Layer 2 of a small transformer language model trained on English Wikipedia (10 layers, counted from 0, width 128).
A neuron adds its activation times its output weights to the MLP's output. To switch it off is to set its activation to zero at one token and run the rest of the model.
A neuron's activation on a vector x is GELU(weights . x), where the dot is the dot product.

Input weights of the MLP neurons that the questions are about. A number n stands for (n - 500) times 0.00088.
n50: 544 547 602 570 296 175 428 488 393 610 600 235 661 523 329 442 491 254 271 633 526 412 537 696 519 655 384 404 602 362 465 636 660 319 443 518 311 600 633 414 446 504 324 339 425 492 410 719 761 422 651 51 294 546 383 571 436 580 577 393 522 483 180 441 458 393 486 342 369 564 657 370 355 656 492 574 529 693 492 774 377 196 517 446 542 701 643 371 396 542 558 746 585 604 569 491 575 757 302 534 704 580 491 615 561 513 149 532 509 679 486 513 306 446 700 572 759 169 565 573 411 711 288 509 519 500 685 647
n63: 530 190 477 747 605 256 861 323 415 638 526 355 417 431 651 553 563 546 541 577 445 509 670 754 208 324 522 464 546 500 496 451 198 573 552 769 508 650 545 266 339 479 313 597 398 442 594 623 689 513 579 648 491 434 343 535 636 185 517 437 666 457 389 375 409 465 402 639 370 293 425 172 513 581 441 599 455 459 464 595 651 554 637 330 278 272 669 614 662 346 299 530 464 556 431 743 621 583 555 313 225 640 492 694 582 444 432 451 716 394 428 606 409 610 500 496 355 613 418 401 794 362 806 573 509 555 701 534
n76: 393 631 446 337 441 216 521 434 468 527 495 723 419 702 452 509 601 23 327 612 667 539 574 811 510 379 448 440 645 324 556 703 481 539 694 296 291 537 369 387 278 757 570 301 641 549 449 496 458 675 632 505 351 469 114 945 286 641 596 409 527 435 686 698 651 622 567 416 481 409 473 538 439 604 676 305 474 531 709 685 374 505 638 693 482 464 525 858 528 217 528 463 241 762 357 477 416 547 334 345 275 604 455 509 486 756 455 375 696 652 427 438 668 531 505 301 491 700 574 374 505 612 465 964 477 426 510 670
n128: 388 595 603 481 604 605 526 500 555 698 282 670 558 668 481 421 408 356 530 177 387 461 548 301 480 485 576 185 677 475 415 660 665 614 250 581 329 454 695 400 598 198 514 471 729 562 692 399 657 343 694 673 590 496 540 333 258 566 564 545 597 426 296 437 704 302 423 491 457 468 396 414 397 487 608 537 173 629 662 472 700 384 555 418 132 254 574 599 390 172 542 587 561 772 663 785 840 491 608 376 482 675 582 536 369 444 473 702 587 600 699 600 369 302 355 532 500 739 584 597 453 603 617 886 530 84 712 389
n138: 398 607 540 235 554 460 531 354 483 208 779 455 529 767 517 512 553 459 282 576 728 90 349 396 834 896 500 523 264 567 582 602 543 588 559 496 500 711 353 492 435 557 509 83 657 395 574 407 639 420 453 537 332 305 366 765 621 664 833 313 518 352 516 652 427 492 359 333 368 754 607 557 423 524 760 678 532 533 420 424 445 540 479 795 464 475 415 405 336 422 457 601 528 315 311 440 420 534 513 554 557 409 533 542 530 577 359 262 271 422 500 509 646 564 552 554 521 478 590 763 526 455 456 374 494 649 518 239
n209: 112 550 437 379 566 432 489 550 116 338 639 419 601 572 607 508 401 438 440 677 555 496 680 752 277 697 602 518 574 753 460 579 269 617 747 455 522 273 349 466 439 454 633 533 652 378 422 455 583 520 484 457 449 439 332 338 630 155 461 488 567 269 359 577 515 525 612 673 463 618 411 356 472 590 465 492 595 630 429 392 396 641 647 359 504 343 682 326 476 260 508 781 407 567 479 548 413 545 534 405 595 707 426 375 520 637 465 612 625 484 450 594 254 500 723 519 682 622 708 433 378 747 668 449 486 700 347 421
n234: 205 388 271 611 558 283 441 465 550 661 449 291 487 765 822 731 634 469 426 204 513 309 807 617 279 592 514 694 379 490 649 399 299 613 486 938 369 642 611 478 244 438 821 769 539 434 565 500 468 243 566 830 648 637 381 367 577 481 699 568 369 275 540 625 606 433 734 602 190 450 522 382 351 660 616 445 478 496 513 514 528 409 637 462 368 410 510 631 313 531 430 546 698 281 246 333 379 430 364 214 337 378 753 477 523 435 365 634 459 481 249 609 286 483 376 473 714 582 461 771 542 464 539 687 600 377 395 582
n249: 456 525 546 394 726 537 456 271 393 360 422 466 699 607 860 173 559 453 654 463 436 481 631 442 476 441 402 404 312 689 650 750 571 937 557 701 472 535 486 508 601 533 531 455 841 529 424 483 413 391 287 414 537 521 596 444 517 806 491 543 661 509 579 479 609 452 332 214 337 663 555 280 712 488 368 605 471 404 726 544 539 505 661 554 354 397 542 509 314 614 669 517 476 656 672 364 441 411 283 224 663 558 243 500 298 584 363 391 397 527 646 545 756 483 520 457 599 413 421 908 789 538 545 712 472 761 477 357
n295: 363 737 375 454 456 608 735 576 317 537 523 353 563 553 367 511 425 389 244 452 455 346 600 647 267 416 625 413 574 496 492 556 171 798 625 446 420 310 360 525 683 493 538 333 388 337 554 500 614 303 465 567 610 471 416 372 635 697 444 563 408 394 471 570 329 500 488 515 417 784 389 379 708 514 530 694 344 442 604 462 802 397 405 429 496 496 629 376 360 334 399 557 582 451 492 646 531 647 456 556 638 748 534 586 408 891 410 646 504 558 400 473 392 579 674 441 496 560 496 588 395 511 639 583 481 350 705 390
n328: 529 528 561 454 617 391 336 362 317 512 397 448 672 403 555 453 594 436 695 474 476 386 550 753 523 409 411 265 399 697 726 565 349 398 620 492 367 451 344 477 548 544 613 436 799 559 491 469 405 554 348 618 691 433 389 572 667 668 366 532 659 335 449 416 563 278 71 379 320 772 556 377 270 516 408 616 354 417 671 488 458 685 500 504 358 415 504 336 574 392 613 500 442 410 403 792 317 345 552 602 626 812 386 468 363 683 492 663 508 686 509 822 379 124 685 480 680 456 562 478 559 572 546 734 458 363 461 516
n330: 590 579 482 397 537 665 539 512 320 492 406 574 541 486 755 670 557 218 308 478 725 233 548 613 691 576 544 387 404 734 642 558 301 492 572 496 328 462 433 412 418 565 517 544 601 370 416 500 475 93 266 471 477 553 398 564 534 387 722 500 546 292 606 401 639 419 323 246 257 575 546 325 534 596 666 462 447 475 279 343 723 411 661 593 496 354 500 448 318 657 409 622 699 479 224 479 446 383 423 534 411 609 538 450 539 491 358 389 303 539 786 391 582 391 824 488 555 680 577 889 609 302 352 483 808 704 527 297

Output weights of the MLP neurons that the questions are about. A number n stands for (n - 500) times 0.00076.
n50: 507 202 376 611 653 529 469 392 453 511 229 641 511 319 624 604 518 510 574 576 401 548 331 419 325 620 504 613 527 686 438 574 489 631 480 632 530 555 689 391 634 348 718 579 473 493 454 554 204 412 547 732 407 431 659 591 479 590 543 464 564 468 464 349 378 638 414 604 445 598 534 718 575 433 364 706 371 556 363 449 355 540 553 638 445 450 368 599 542 545 314 560 582 500 706 485 488 440 433 472 354 373 698 554 395 273 443 644 587 543 750 455 454 776 319 551 579 452 423 473 620 374 444 362 669 347 360 605
n63: 662 473 399 542 553 525 560 402 457 693 430 763 422 243 543 576 681 478 373 665 543 253 630 320 601 475 358 581 719 488 512 534 641 385 627 496 661 474 614 532 547 821 564 323 581 637 454 364 504 459 336 390 422 532 296 508 507 262 457 531 713 425 454 366 680 395 586 445 589 496 552 667 310 625 511 709 543 344 324 802 330 595 523 532 504 500 547 600 535 642 801 531 275 283 184 627 444 519 557 346 516 469 504 449 359 504 332 523 586 723 516 493 570 418 512 520 627 319 377 456 461 710 455 211 160 429 531 334
n76: 504 404 774 540 488 496 421 647 471 860 451 451 556 562 530 333 311 667 283 492 636 419 247 428 690 378 632 371 589 296 638 416 461 744 303 445 677 512 472 599 385 508 535 367 515 568 264 451 559 411 574 548 410 517 539 425 652 807 472 443 412 295 574 300 463 382 637 369 376 578 726 438 796 369 508 504 668 496 212 569 603 580 548 627 811 633 423 578 548 563 442 420 504 396 571 583 254 443 516 645 433 552 484 372 648 513 444 644 453 676 647 411 613 370 605 292 461 319 451 398 747 670 568 222 530 353 353 242
n128: 431 307 618 594 738 592 398 465 522 556 321 491 798 323 612 308 539 479 672 483 366 345 326 655 659 361 416 669 762 577 626 177 663 629 423 534 703 293 466 752 628 383 365 551 483 466 561 426 449 467 469 420 298 189 525 555 412 314 430 448 733 240 651 341 561 310 563 574 590 444 709 353 622 315 529 500 351 517 406 512 496 516 487 472 701 594 605 446 513 361 874 470 292 474 567 580 375 383 938 599 504 629 696 385 646 573 223 363 486 500 496 254 975 630 474 402 559 554 496 594 478 463 559 703 293 342 491 636
n138: 696 363 674 252 480 522 524 595 401 643 635 678 349 408 571 565 561 362 480 393 687 591 256 743 526 407 429 585 574 209 424 383 307 458 554 512 683 397 637 675 333 477 623 517 729 745 275 475 456 259 389 191 368 458 536 436 374 281 500 484 610 326 612 662 289 567 551 619 715 731 453 366 533 585 245 521 583 440 488 453 688 365 529 632 575 392 217 645 415 405 475 657 553 689 314 626 441 606 464 431 260 557 567 304 512 277 656 577 574 455 695 634 526 382 573 412 536 593 339 745 733 443 534 541 285 473 624 547
n209: 454 469 596 476 607 468 569 780 636 309 692 288 496 605 523 550 401 541 511 668 702 567 440 514 456 494 504 631 486 478 467 528 374 428 271 590 437 414 430 677 554 401 493 583 406 497 737 707 441 753 665 445 367 652 393 559 456 469 269 507 645 568 529 468 382 631 541 514 496 534 514 322 454 360 456 435 457 316 493 163 435 503 468 612 442 483 720 388 542 575 308 524 340 437 668 616 571 564 556 613 591 535 554 388 381 667 605 357 383 357 397 597 625 417 712 511 637 367 530 334 435 305 582 345 758 306 382 625
n234: 366 530 248 508 581 476 386 390 605 500 600 425 422 549 532 614 634 650 388 412 480 418 557 784 527 650 593 297 408 577 365 685 430 535 581 504 775 820 380 266 239 678 449 638 335 897 570 622 381 219 570 552 386 863 309 487 751 432 465 452 500 636 584 371 333 374 344 421 766 468 379 322 578 545 421 359 570 513 466 558 438 578 651 452 482 578 383 233 392 592 304 380 512 308 630 429 462 591 474 604 652 418 400 677 551 482 537 620 237 476 635 492 579 433 405 767 643 486 219 773 527 374 441 556 707 55 531 545
n249: 500 341 504 529 434 510 635 454 481 733 508 386 444 515 421 910 575 290 496 679 486 492 381 519 598 401 707 470 550 323 407 530 480 577 612 335 578 358 644 626 305 626 405 815 418 482 557 481 739 471 595 535 641 623 606 507 514 518 625 440 519 363 472 653 443 507 453 307 455 264 471 435 361 719 431 477 625 441 519 443 719 330 365 378 415 358 572 590 649 587 346 556 441 637 360 508 488 387 571 665 604 407 644 500 478 370 675 515 508 578 271 469 271 608 440 658 460 352 665 289 420 637 433 380 283 233 773 546
n295: 360 514 434 511 437 500 681 576 381 199 913 573 489 613 484 695 500 521 351 288 550 444 507 518 564 330 262 347 524 391 370 596 496 690 497 402 481 517 676 489 555 493 326 595 514 507 666 615 511 384 330 457 623 584 402 591 465 657 450 496 495 594 559 543 341 538 236 254 563 622 476 629 493 683 514 525 460 194 404 493 376 439 722 619 507 399 443 349 436 486 632 355 655 652 567 404 726 593 450 454 537 433 500 423 489 399 664 482 614 617 437 598 554 412 414 654 410 489 523 500 423 490 617 436 734 713 243 524
n328: 369 504 332 402 526 475 526 594 656 597 570 598 529 516 607 529 431 574 519 537 381 513 211 366 443 334 634 577 544 261 296 554 351 536 529 470 769 583 435 563 398 579 188 426 702 542 404 558 515 430 687 504 520 547 636 364 254 632 391 434 243 574 702 366 496 522 414 636 585 467 526 583 713 383 444 598 781 527 420 504 228 409 496 443 659 467 543 704 515 582 682 420 375 409 604 325 509 454 389 615 500 397 626 654 431 613 619 489 130 748 516 324 450 612 465 381 680 584 507 525 476 413 301 134 461 678 660 621
n330: 482 634 326 603 354 605 564 269 691 561 381 509 737 361 407 405 387 377 810 432 574 579 553 539 509 372 433 483 614 813 577 613 859 365 373 534 760 577 349 325 822 639 560 379 542 383 609 372 526 743 819 407 833 433 633 169 475 427 549 324 494 558 645 622 589 530 355 571 572 650 602 644 496 358 209 487 531 405 530 391 410 405 277 325 554 334 474 626 413 390 581 686 330 539 781 288 427 390 309 561 468 726 403 549 617 353 421 474 439 419 832 248 552 412 526 248 543 253 422 442 612 426 371 281 831 403 567 542

Each question names a token from some text and the token that comes next. It shows the vector x that enters the MLP there. A number n stands for (n - 500) times 0.0097.

Then comes g, the gradient of the next token's log-probability with respect to the MLP's output, scaled to length 1. A neuron's effect is roughly proportional to its activation times (output weights . g). A number n stands for (n - 500) times 0.00079.

"pos", then "e "
x: 565 474 565 422 647 660 362 513 552 549 506 530 479 447 437 396 338 552 439 469 559 639 560 288 427 392 569 556 488 472 384 612 542 516 475 532 694 236 467 508 528 497 309 577 478 456 698 591 527 412 504 537 616 464 585 392 575 463 407 419 527 589 430 541 499 464 503 446 648 355 498 698 545 304 466 535 486 578 499 352 504 461 489 342 516 479 438 568 399 600 505 466 376 450 687 524 478 487 631 367 613 582 598 541 414 457 551 365 525 505 549 373 517 563 396 536 425 630 755 460 490 644 449 608 489 455 541 465
g: 477 316 275 609 434 556 564 562 544 643 585 520 543 550 389 388 527 437 736 282 572 461 567 582 533 511 543 620 612 399 543 399 425 395 363 589 446 516 375 328 823 625 472 853 446 592 817 513 407 464 387 527 393 472 534 496 436 617 517 421 495 418 597 694 491 608 674 555 700 560 513 452 676 195 613 496 539 467 553 594 538 507 454 632 629 261 573 318 388 382 637 538 372 481 616 433 470 467 532 539 468 465 486 472 486 565 380 314 333 443 620 527 295 538 499 456 400 461 434 480 413 311 519 385 531 563 460 510
Which neuron, switched off, lowers the next token's probability most? n128

"ic", then "tor"
x: 452 567 463 608 427 448 439 478 532 529 507 437 490 536 382 585 422 451 534 506 402 664 441 622 562 591 360 516 651 415 506 407 758 470 492 426 670 522 494 535 509 523 338 446 390 629 701 676 390 611 350 454 425 437 562 518 490 358 495 568 479 619 511 600 441 416 468 541 573 426 542 500 500 498 605 578 597 238 404 539 438 521 492 538 738 525 365 430 579 690 396 585 451 496 546 545 542 485 414 445 533 555 605 442 392 402 499 410 354 500 380 397 540 415 586 431 592 546 543 527 546 369 525 484 478 488 407 574
g: 417 329 465 570 563 775 605 620 524 351 523 508 385 344 516 704 323 682 350 691 551 599 443 387 495 492 483 374 517 493 110 438 476 520 525 541 607 459 596 610 426 610 475 418 553 634 465 491 410 388 631 651 595 537 467 458 447 491 483 586 539 398 431 397 620 563 268 584 371 657 427 518 512 473 669 527 434 621 408 498 555 677 421 575 628 278 523 614 462 348 478 440 320 587 521 380 487 457 607 513 637 395 422 431 642 344 630 622 540 456 782 320 577 550 417 357 671 580 506 666 513 288 566 510 421 460 385 352
Which neuron, switched off, lowers the next token's probability most? n50

"att", then "le "
x: 318 516 567 413 512 503 505 502 602 625 335 467 526 522 459 522 492 583 302 383 606 483 494 632 709 437 362 511 374 508 425 392 475 457 497 552 528 537 483 467 385 560 494 363 497 501 618 576 452 547 387 519 654 615 523 388 600 317 421 617 461 587 552 416 639 458 470 625 601 618 684 652 535 265 323 549 596 376 387 500 418 410 565 486 601 572 264 484 490 585 502 560 503 486 581 461 421 523 461 502 672 468 527 421 566 392 584 421 391 581 498 578 478 498 649 373 460 372 551 588 580 413 498 538 536 675 390 475
g: 450 448 160 491 451 472 631 574 534 423 494 500 692 453 379 523 392 761 612 596 527 519 585 473 202 498 681 410 568 697 701 378 493 496 628 389 609 638 362 276 579 558 423 330 469 473 553 587 425 428 512 487 418 537 551 420 731 309 472 470 452 350 576 508 544 330 623 548 533 431 692 416 381 481 465 440 564 413 483 410 286 464 544 503 590 520 766 720 454 494 713 585 545 483 634 288 435 460 361 674 576 386 665 466 603 595 507 317 377 555 520 582 495 540 567 583 493 470 375 588 521 496 389 382 612 468 474 338
Which neuron, switched off, raises the next token's probability most? n138

"s ", then "D"
x: 466 514 558 483 480 493 523 469 655 488 459 488 431 552 384 423 498 497 490 484 470 694 510 485 448 537 391 576 551 467 502 500 462 542 506 468 511 526 558 656 595 467 443 513 470 579 540 637 494 502 471 532 363 468 550 455 523 476 515 568 530 653 488 496 481 604 486 537 540 449 418 462 528 388 423 501 466 379 562 510 535 504 520 537 546 445 534 483 453 537 489 499 410 473 597 543 463 527 388 445 565 611 514 439 484 466 579 569 540 577 497 469 521 493 584 538 485 465 447 482 521 470 522 472 262 413 517 446
g: 409 460 582 413 519 398 418 655 514 408 248 410 550 713 479 487 633 599 607 608 298 436 384 416 396 595 511 344 471 475 438 614 754 495 273 619 532 555 643 414 434 368 437 549 400 259 610 449 422 504 338 503 277 444 531 427 523 477 656 751 372 521 524 514 443 448 510 558 434 625 587 584 332 608 677 427 392 456 585 618 701 526 392 485 405 404 496 578 441 530 379 372 640 350 447 645 512 404 685 434 411 412 517 418 681 420 623 737 503 469 410 445 642 484 548 615 657 593 725 597 380 551 653 448 544 330 387 625
Which neuron, switched off, lowers the next token's probability most? n328

"would ", then "h"
x: 454 409 515 475 630 518 459 466 544 683 474 463 390 527 577 502 428 463 511 513 504 623 541 604 446 461 439 559 397 525 522 463 292 537 492 379 587 533 526 517 507 402 515 687 524 458 740 422 471 479 395 537 519 561 515 479 553 471 550 581 581 482 568 499 522 421 431 541 710 452 435 524 549 201 486 471 565 405 592 503 488 492 507 525 477 473 534 502 532 529 538 614 417 482 534 498 467 494 411 415 491 493 527 484 466 510 679 435 456 634 601 422 522 497 589 570 567 469 502 375 547 529 517 575 330 344 424 383
g: 483 250 630 357 492 412 405 556 504 550 362 667 629 575 663 525 640 545 641 437 373 472 545 573 735 387 338 439 391 646 453 244 525 560 548 487 530 523 589 625 426 459 770 562 603 585 407 686 617 266 396 593 443 447 615 578 397 516 417 619 445 347 666 672 375 517 454 768 410 606 405 425 489 707 365 368 618 441 441 397 598 414 567 456 535 299 601 556 451 518 558 505 524 414 561 424 465 365 667 581 487 360 350 507 554 437 414 559 519 278 264 558 433 499 573 310 420 527 678 570 514 430 484 553 424 458 452 707
Which neuron, switched off, raises the next token's probability most? n63

"em", then "es "
x: 614 580 688 555 434 548 344 455 626 568 399 617 464 538 474 461 320 544 447 609 647 671 536 493 440 489 479 573 460 558 522 406 448 410 560 300 483 452 527 502 526 609 431 447 422 523 858 539 388 520 511 427 524 489 521 592 587 369 544 643 471 625 482 417 464 507 444 437 425 498 572 574 521 277 403 493 527 474 271 310 358 495 492 150 595 557 365 523 564 515 534 585 468 442 671 529 489 524 556 500 678 545 450 471 450 535 544 527 429 594 376 486 501 412 560 499 482 633 554 504 665 435 520 496 458 619 541 474
g: 344 436 401 585 504 465 237 372 418 492 372 347 488 603 296 582 301 383 535 624 568 416 664 431 409 533 473 524 451 615 469 567 560 297 628 476 560 342 406 355 515 448 389 662 525 357 639 541 337 417 481 780 682 432 549 655 428 476 574 436 471 410 567 622 411 463 491 475 455 461 607 676 563 481 472 502 502 418 556 713 574 576 431 726 653 642 642 460 531 649 513 347 380 469 579 485 444 492 519 327 499 591 416 552 373 438 505 681 444 668 631 381 584 418 502 538 673 755 269 584 570 678 527 590 507 253 326 438
Which neuron, switched off, lowers the next token's probability most? n138

"d", then "o"
x: 501 511 555 453 483 524 259 588 622 457 511 571 573 607 366 586 451 656 495 511 480 567 471 428 538 682 399 469 542 637 449 419 565 418 516 403 416 472 494 720 467 616 480 593 597 481 405 766 310 537 566 471 537 582 382 474 593 412 450 530 441 636 504 409 382 559 444 623 489 576 460 499 562 383 470 498 508 433 481 505 445 599 366 435 555 562 533 455 523 654 554 377 438 470 512 553 446 475 534 503 469 353 503 473 423 282 645 273 306 480 440 498 542 464 512 552 465 467 434 572 587 515 488 531 489 713 564 431
g: 441 350 514 493 607 499 351 457 487 703 535 456 557 317 371 394 539 667 336 583 652 609 551 557 315 601 559 464 580 422 382 472 550 294 379 574 563 421 542 411 464 450 317 407 540 633 725 515 402 562 311 509 404 492 430 641 364 532 328 462 506 332 539 684 591 244 654 567 658 479 216 543 647 364 567 545 481 585 471 620 289 618 496 418 527 611 424 562 555 659 320 294 526 388 704 550 362 503 540 402 655 597 739 557 559 423 573 481 531 642 437 414 349 501 497 519 392 611 718 679 408 515 475 476 494 523 526 625
Which neuron, switched off, lowers the next token's probability most? n330

"where ", then "their "
x: 419 372 501 515 569 532 527 578 491 629 495 560 359 492 519 544 409 518 477 496 475 729 515 517 515 531 631 482 502 525 552 395 429 438 430 427 542 547 518 484 467 532 551 605 461 447 696 587 444 440 530 528 605 536 566 304 463 542 486 520 517 574 405 548 421 497 568 411 577 453 497 614 533 355 463 485 521 522 521 414 513 508 522 414 523 466 396 519 471 549 559 522 551 512 630 445 478 611 551 556 505 482 550 417 509 507 657 503 577 546 512 465 483 501 480 520 454 481 509 468 446 377 412 530 272 453 400 584
g: 423 435 434 344 709 511 522 372 604 538 619 627 690 351 413 412 498 552 413 375 517 568 609 502 683 317 572 758 423 487 612 403 403 591 349 610 607 531 370 628 523 467 602 658 690 528 560 484 515 496 507 564 578 303 323 455 490 498 394 454 576 194 489 576 515 496 296 524 487 345 301 621 562 381 393 465 414 397 617 590 631 495 551 542 573 629 814 520 427 471 750 754 418 411 438 468 474 548 511 378 342 364 553 582 427 531 339 526 496 545 439 491 375 636 581 491 414 367 658 455 299 503 444 464 452 748 496 464
Which neuron, switched off, lowers the next token's probability most? n128

" ", then "| "
x: 522 532 519 528 472 590 505 539 554 467 514 623 610 518 482 443 474 601 460 522 524 498 524 413 592 470 487 498 502 531 457 569 484 570 483 421 652 496 520 552 612 488 493 484 366 511 504 477 473 668 417 504 420 485 500 510 550 468 508 560 518 469 541 425 476 568 459 528 554 589 504 551 511 455 499 446 478 475 536 541 492 487 485 635 591 490 352 446 500 640 503 472 473 522 424 425 423 470 461 542 634 498 492 379 516 531 551 500 459 517 425 444 537 521 524 534 535 346 524 470 561 511 516 397 259 589 401 421
g: 452 358 589 401 589 558 489 586 311 364 734 517 666 587 621 457 399 506 468 585 749 434 432 239 301 400 586 576 641 781 527 573 443 588 587 677 504 657 646 371 523 490 524 771 637 374 296 424 544 471 480 642 494 422 539 376 449 531 461 268 557 231 566 663 426 493 296 524 619 628 600 378 647 556 505 565 499 537 438 478 455 368 476 611 538 484 452 283 499 530 530 648 498 596 330 497 465 444 495 490 516 456 571 437 276 429 393 532 616 583 669 508 410 512 404 553 394 460 407 543 536 506 610 381 623 484 369 261
Which neuron, switched off, lowers the next token's probability most? n138

", ", then "the "
x: 632 500 483 479 480 508 390 483 443 546 483 434 384 506 511 413 568 533 482 546 446 522 532 491 646 518 426 499 453 543 510 476 676 449 412 439 480 575 545 563 498 448 508 509 462 590 598 610 493 444 470 459 458 548 624 548 522 494 527 507 526 549 460 385 407 518 536 502 619 486 517 504 529 293 550 477 506 527 513 480 497 546 460 494 589 569 407 478 482 655 551 461 503 476 506 493 416 604 564 555 588 514 455 487 551 500 537 497 474 582 518 471 488 494 521 442 501 415 584 514 446 434 525 464 250 486 537 563
g: 526 274 481 387 596 373 395 654 614 468 499 615 312 491 678 615 461 448 535 582 355 586 576 551 403 511 454 415 532 502 612 534 470 605 425 639 439 615 521 568 370 552 757 489 576 543 467 627 592 449 412 600 518 477 512 534 450 640 628 437 663 352 505 638 311 442 589 511 305 395 196 442 471 538 633 326 511 515 640 525 415 526 858 348 231 405 320 629 569 501 627 448 269 576 641 453 520 639 440 498 411 462 487 374 448 684 531 437 649 422 519 227 518 483 371 622 509 533 444 539 471 293 438 548 466 476 628 643
Which neuron, switched off, lowers the next token's probability most? n50

"own ", then "mon"
x: 463 582 600 431 590 484 547 498 519 529 478 539 400 512 509 527 451 523 437 417 523 728 559 476 545 433 457 508 450 427 402 432 503 403 543 489 490 493 495 576 590 512 606 458 602 507 621 431 546 457 475 502 647 528 572 386 484 527 369 585 523 541 515 574 642 485 383 431 540 548 476 560 473 352 464 506 557 346 559 477 560 473 466 431 665 375 453 512 487 592 533 542 438 560 546 467 434 511 547 425 580 592 532 480 488 425 558 424 513 561 406 565 476 523 445 496 532 453 488 410 596 537 516 483 286 624 600 430
g: 511 370 586 541 652 544 520 641 562 571 473 606 606 569 676 523 427 522 641 594 704 525 558 567 561 628 472 465 502 578 334 722 549 476 215 465 712 427 441 379 617 485 518 578 292 218 778 416 286 559 507 506 412 580 525 441 613 465 474 544 445 559 512 306 438 565 581 713 434 618 483 425 583 367 694 389 528 407 496 521 445 447 351 529 451 380 421 623 478 444 396 444 412 80 513 527 449 561 634 429 446 614 362 486 331 490 505 306 462 372 401 556 624 398 596 641 309 639 493 572 381 522 468 585 463 573 467 630
Which neuron, switched off, raises the next token's probability most? n249

"ary ", then "has "
x: 502 546 519 530 399 510 394 536 645 473 445 511 550 440 310 467 552 572 619 496 552 545 566 508 523 443 500 547 557 520 532 498 472 545 545 565 465 629 543 535 513 538 509 488 471 505 616 582 460 456 525 439 455 533 570 498 590 442 437 544 550 550 515 451 568 522 523 431 531 531 417 577 446 318 482 440 547 539 485 506 448 453 444 514 642 509 396 568 488 708 518 424 394 465 420 496 448 512 449 570 564 535 454 493 526 449 538 457 545 477 389 504 456 454 566 530 488 481 528 405 586 445 552 521 265 453 493 525
g: 394 468 659 463 394 416 515 321 461 445 453 468 640 616 548 487 657 542 535 675 442 525 613 519 413 646 674 471 316 527 553 630 467 433 514 398 264 702 546 770 542 294 547 346 605 541 460 418 523 301 485 581 528 218 450 568 354 747 459 239 576 488 537 437 640 614 558 452 408 433 493 470 656 664 534 550 405 506 581 676 584 606 426 418 401 326 608 655 297 461 579 673 696 640 370 444 457 410 437 486 478 545 498 548 520 698 402 477 479 567 398 475 487 445 430 384 351 451 627 490 762 424 523 514 418 510 367 298
Which neuron, switched off, lowers the next token's probability most? n234

"T", then "our"
x: 548 476 575 517 472 500 466 625 566 514 490 494 497 397 356 525 557 558 344 548 463 601 473 472 493 461 443 473 489 582 452 454 492 468 552 496 595 444 521 540 446 642 454 482 501 496 541 557 552 547 439 552 407 591 499 334 504 402 447 543 361 572 466 362 516 528 502 556 736 527 554 731 559 174 547 496 416 419 439 558 547 399 463 404 678 586 407 519 527 645 567 389 600 387 535 550 452 369 486 545 395 385 502 510 484 524 557 496 567 551 391 397 609 537 510 583 482 522 342 552 565 504 549 486 438 573 662 492
g: 628 498 398 652 640 509 672 511 538 514 354 401 414 667 471 388 539 724 495 610 543 681 359 480 640 406 530 494 580 515 227 301 532 491 463 450 621 612 526 561 570 449 500 275 401 532 247 342 510 331 745 359 475 580 408 534 549 403 534 385 470 314 468 583 432 590 713 501 489 422 713 384 512 407 612 530 376 468 671 401 480 508 562 501 446 734 534 765 448 442 506 586 429 445 405 484 592 754 288 597 571 408 631 442 565 473 508 440 521 667 385 516 445 435 628 360 519 678 282 416 582 451 434 493 491 586 405 334
Which neuron, switched off, lowers the next token's probability most? n295

"ev", then "ent"
x: 510 519 747 434 417 492 433 576 484 657 525 644 398 458 479 547 246 532 495 447 583 631 498 489 444 436 388 551 436 493 380 477 534 479 535 365 477 217 428 462 590 546 497 571 342 431 817 482 441 452 495 523 513 549 563 281 647 333 411 502 478 535 557 530 541 518 553 530 502 490 533 574 564 556 569 476 452 411 336 413 482 559 517 471 613 467 331 521 460 452 411 445 452 545 613 521 508 520 554 501 719 580 665 500 541 667 614 491 533 599 444 426 502 415 781 491 473 640 526 303 425 517 501 425 475 462 478 509
g: 496 437 619 387 552 457 313 573 371 419 575 424 526 814 441 565 446 404 428 641 540 370 633 612 456 516 562 523 620 680 398 480 444 235 457 557 642 289 453 543 539 575 535 497 607 429 487 366 314 487 557 490 402 409 461 573 109 458 433 546 587 393 599 571 507 448 537 633 520 295 460 504 392 611 555 549 536 546 493 527 508 459 414 403 522 542 418 602 763 668 609 538 226 502 618 332 612 574 396 383 443 414 535 297 725 374 553 539 549 739 517 447 588 397 593 623 590 694 416 501 501 442 664 562 355 390 391 639
Which neuron, switched off, raises the next token's probability most? n295

" ", then "con"
x: 519 506 566 494 451 567 597 510 588 474 474 595 512 463 474 415 519 580 485 500 471 581 583 427 499 487 372 518 534 490 506 526 534 498 462 386 551 464 485 624 620 541 523 458 408 539 527 546 425 485 452 440 418 481 517 483 511 533 495 566 522 581 555 432 493 555 509 445 513 558 553 506 511 419 480 456 405 390 558 504 510 497 490 522 631 537 497 546 473 572 511 444 423 617 493 531 419 461 475 485 556 551 496 442 518 477 617 633 502 519 434 465 502 507 593 564 506 386 545 493 484 428 570 521 247 466 458 451
g: 412 577 398 682 574 520 513 434 578 561 682 567 461 473 259 543 494 426 641 615 551 561 635 681 730 479 443 550 510 448 287 766 383 600 329 522 556 702 329 441 281 549 424 782 443 519 529 399 347 427 632 470 562 623 636 509 647 518 580 322 574 581 566 457 224 571 485 306 555 439 538 526 561 460 555 439 683 608 532 319 369 315 422 583 562 353 590 539 352 629 666 266 523 483 423 461 498 468 518 561 556 495 384 520 467 325 534 429 486 549 460 400 593 522 364 710 403 584 490 379 493 385 401 471 595 287 562 478
Which neuron, switched off, lowers the next token's probability most? n249

"up", then "s"
x: 352 689 671 485 497 527 531 457 591 617 479 615 523 401 615 444 301 483 508 386 503 731 423 415 559 448 424 571 509 511 404 451 467 533 615 547 590 592 511 584 509 610 426 433 543 624 710 461 579 564 470 384 450 641 593 395 579 492 426 475 465 714 472 482 522 486 471 624 516 673 681 561 604 303 411 494 615 329 378 536 536 419 472 329 557 652 404 378 455 530 497 543 462 463 650 454 427 572 543 494 651 467 402 488 410 537 384 343 414 416 427 380 476 501 618 339 489 391 514 485 534 564 439 468 484 431 428 492
g: 571 450 618 296 523 494 293 322 324 456 564 631 546 531 544 591 418 334 652 294 539 282 401 634 559 517 545 579 402 567 726 628 495 593 663 601 628 708 447 537 317 582 529 491 408 492 514 334 394 515 491 468 506 451 332 544 446 507 512 459 632 451 328 398 623 340 353 525 562 594 578 386 558 610 439 246 665 506 388 769 476 533 624 396 575 532 582 540 558 680 382 615 388 562 361 688 345 638 546 411 464 633 530 451 640 398 385 586 493 472 551 254 433 469 472 579 634 476 577 705 609 439 530 546 454 359 381 303
Which neuron, switched off, lowers the next token's probability most? n209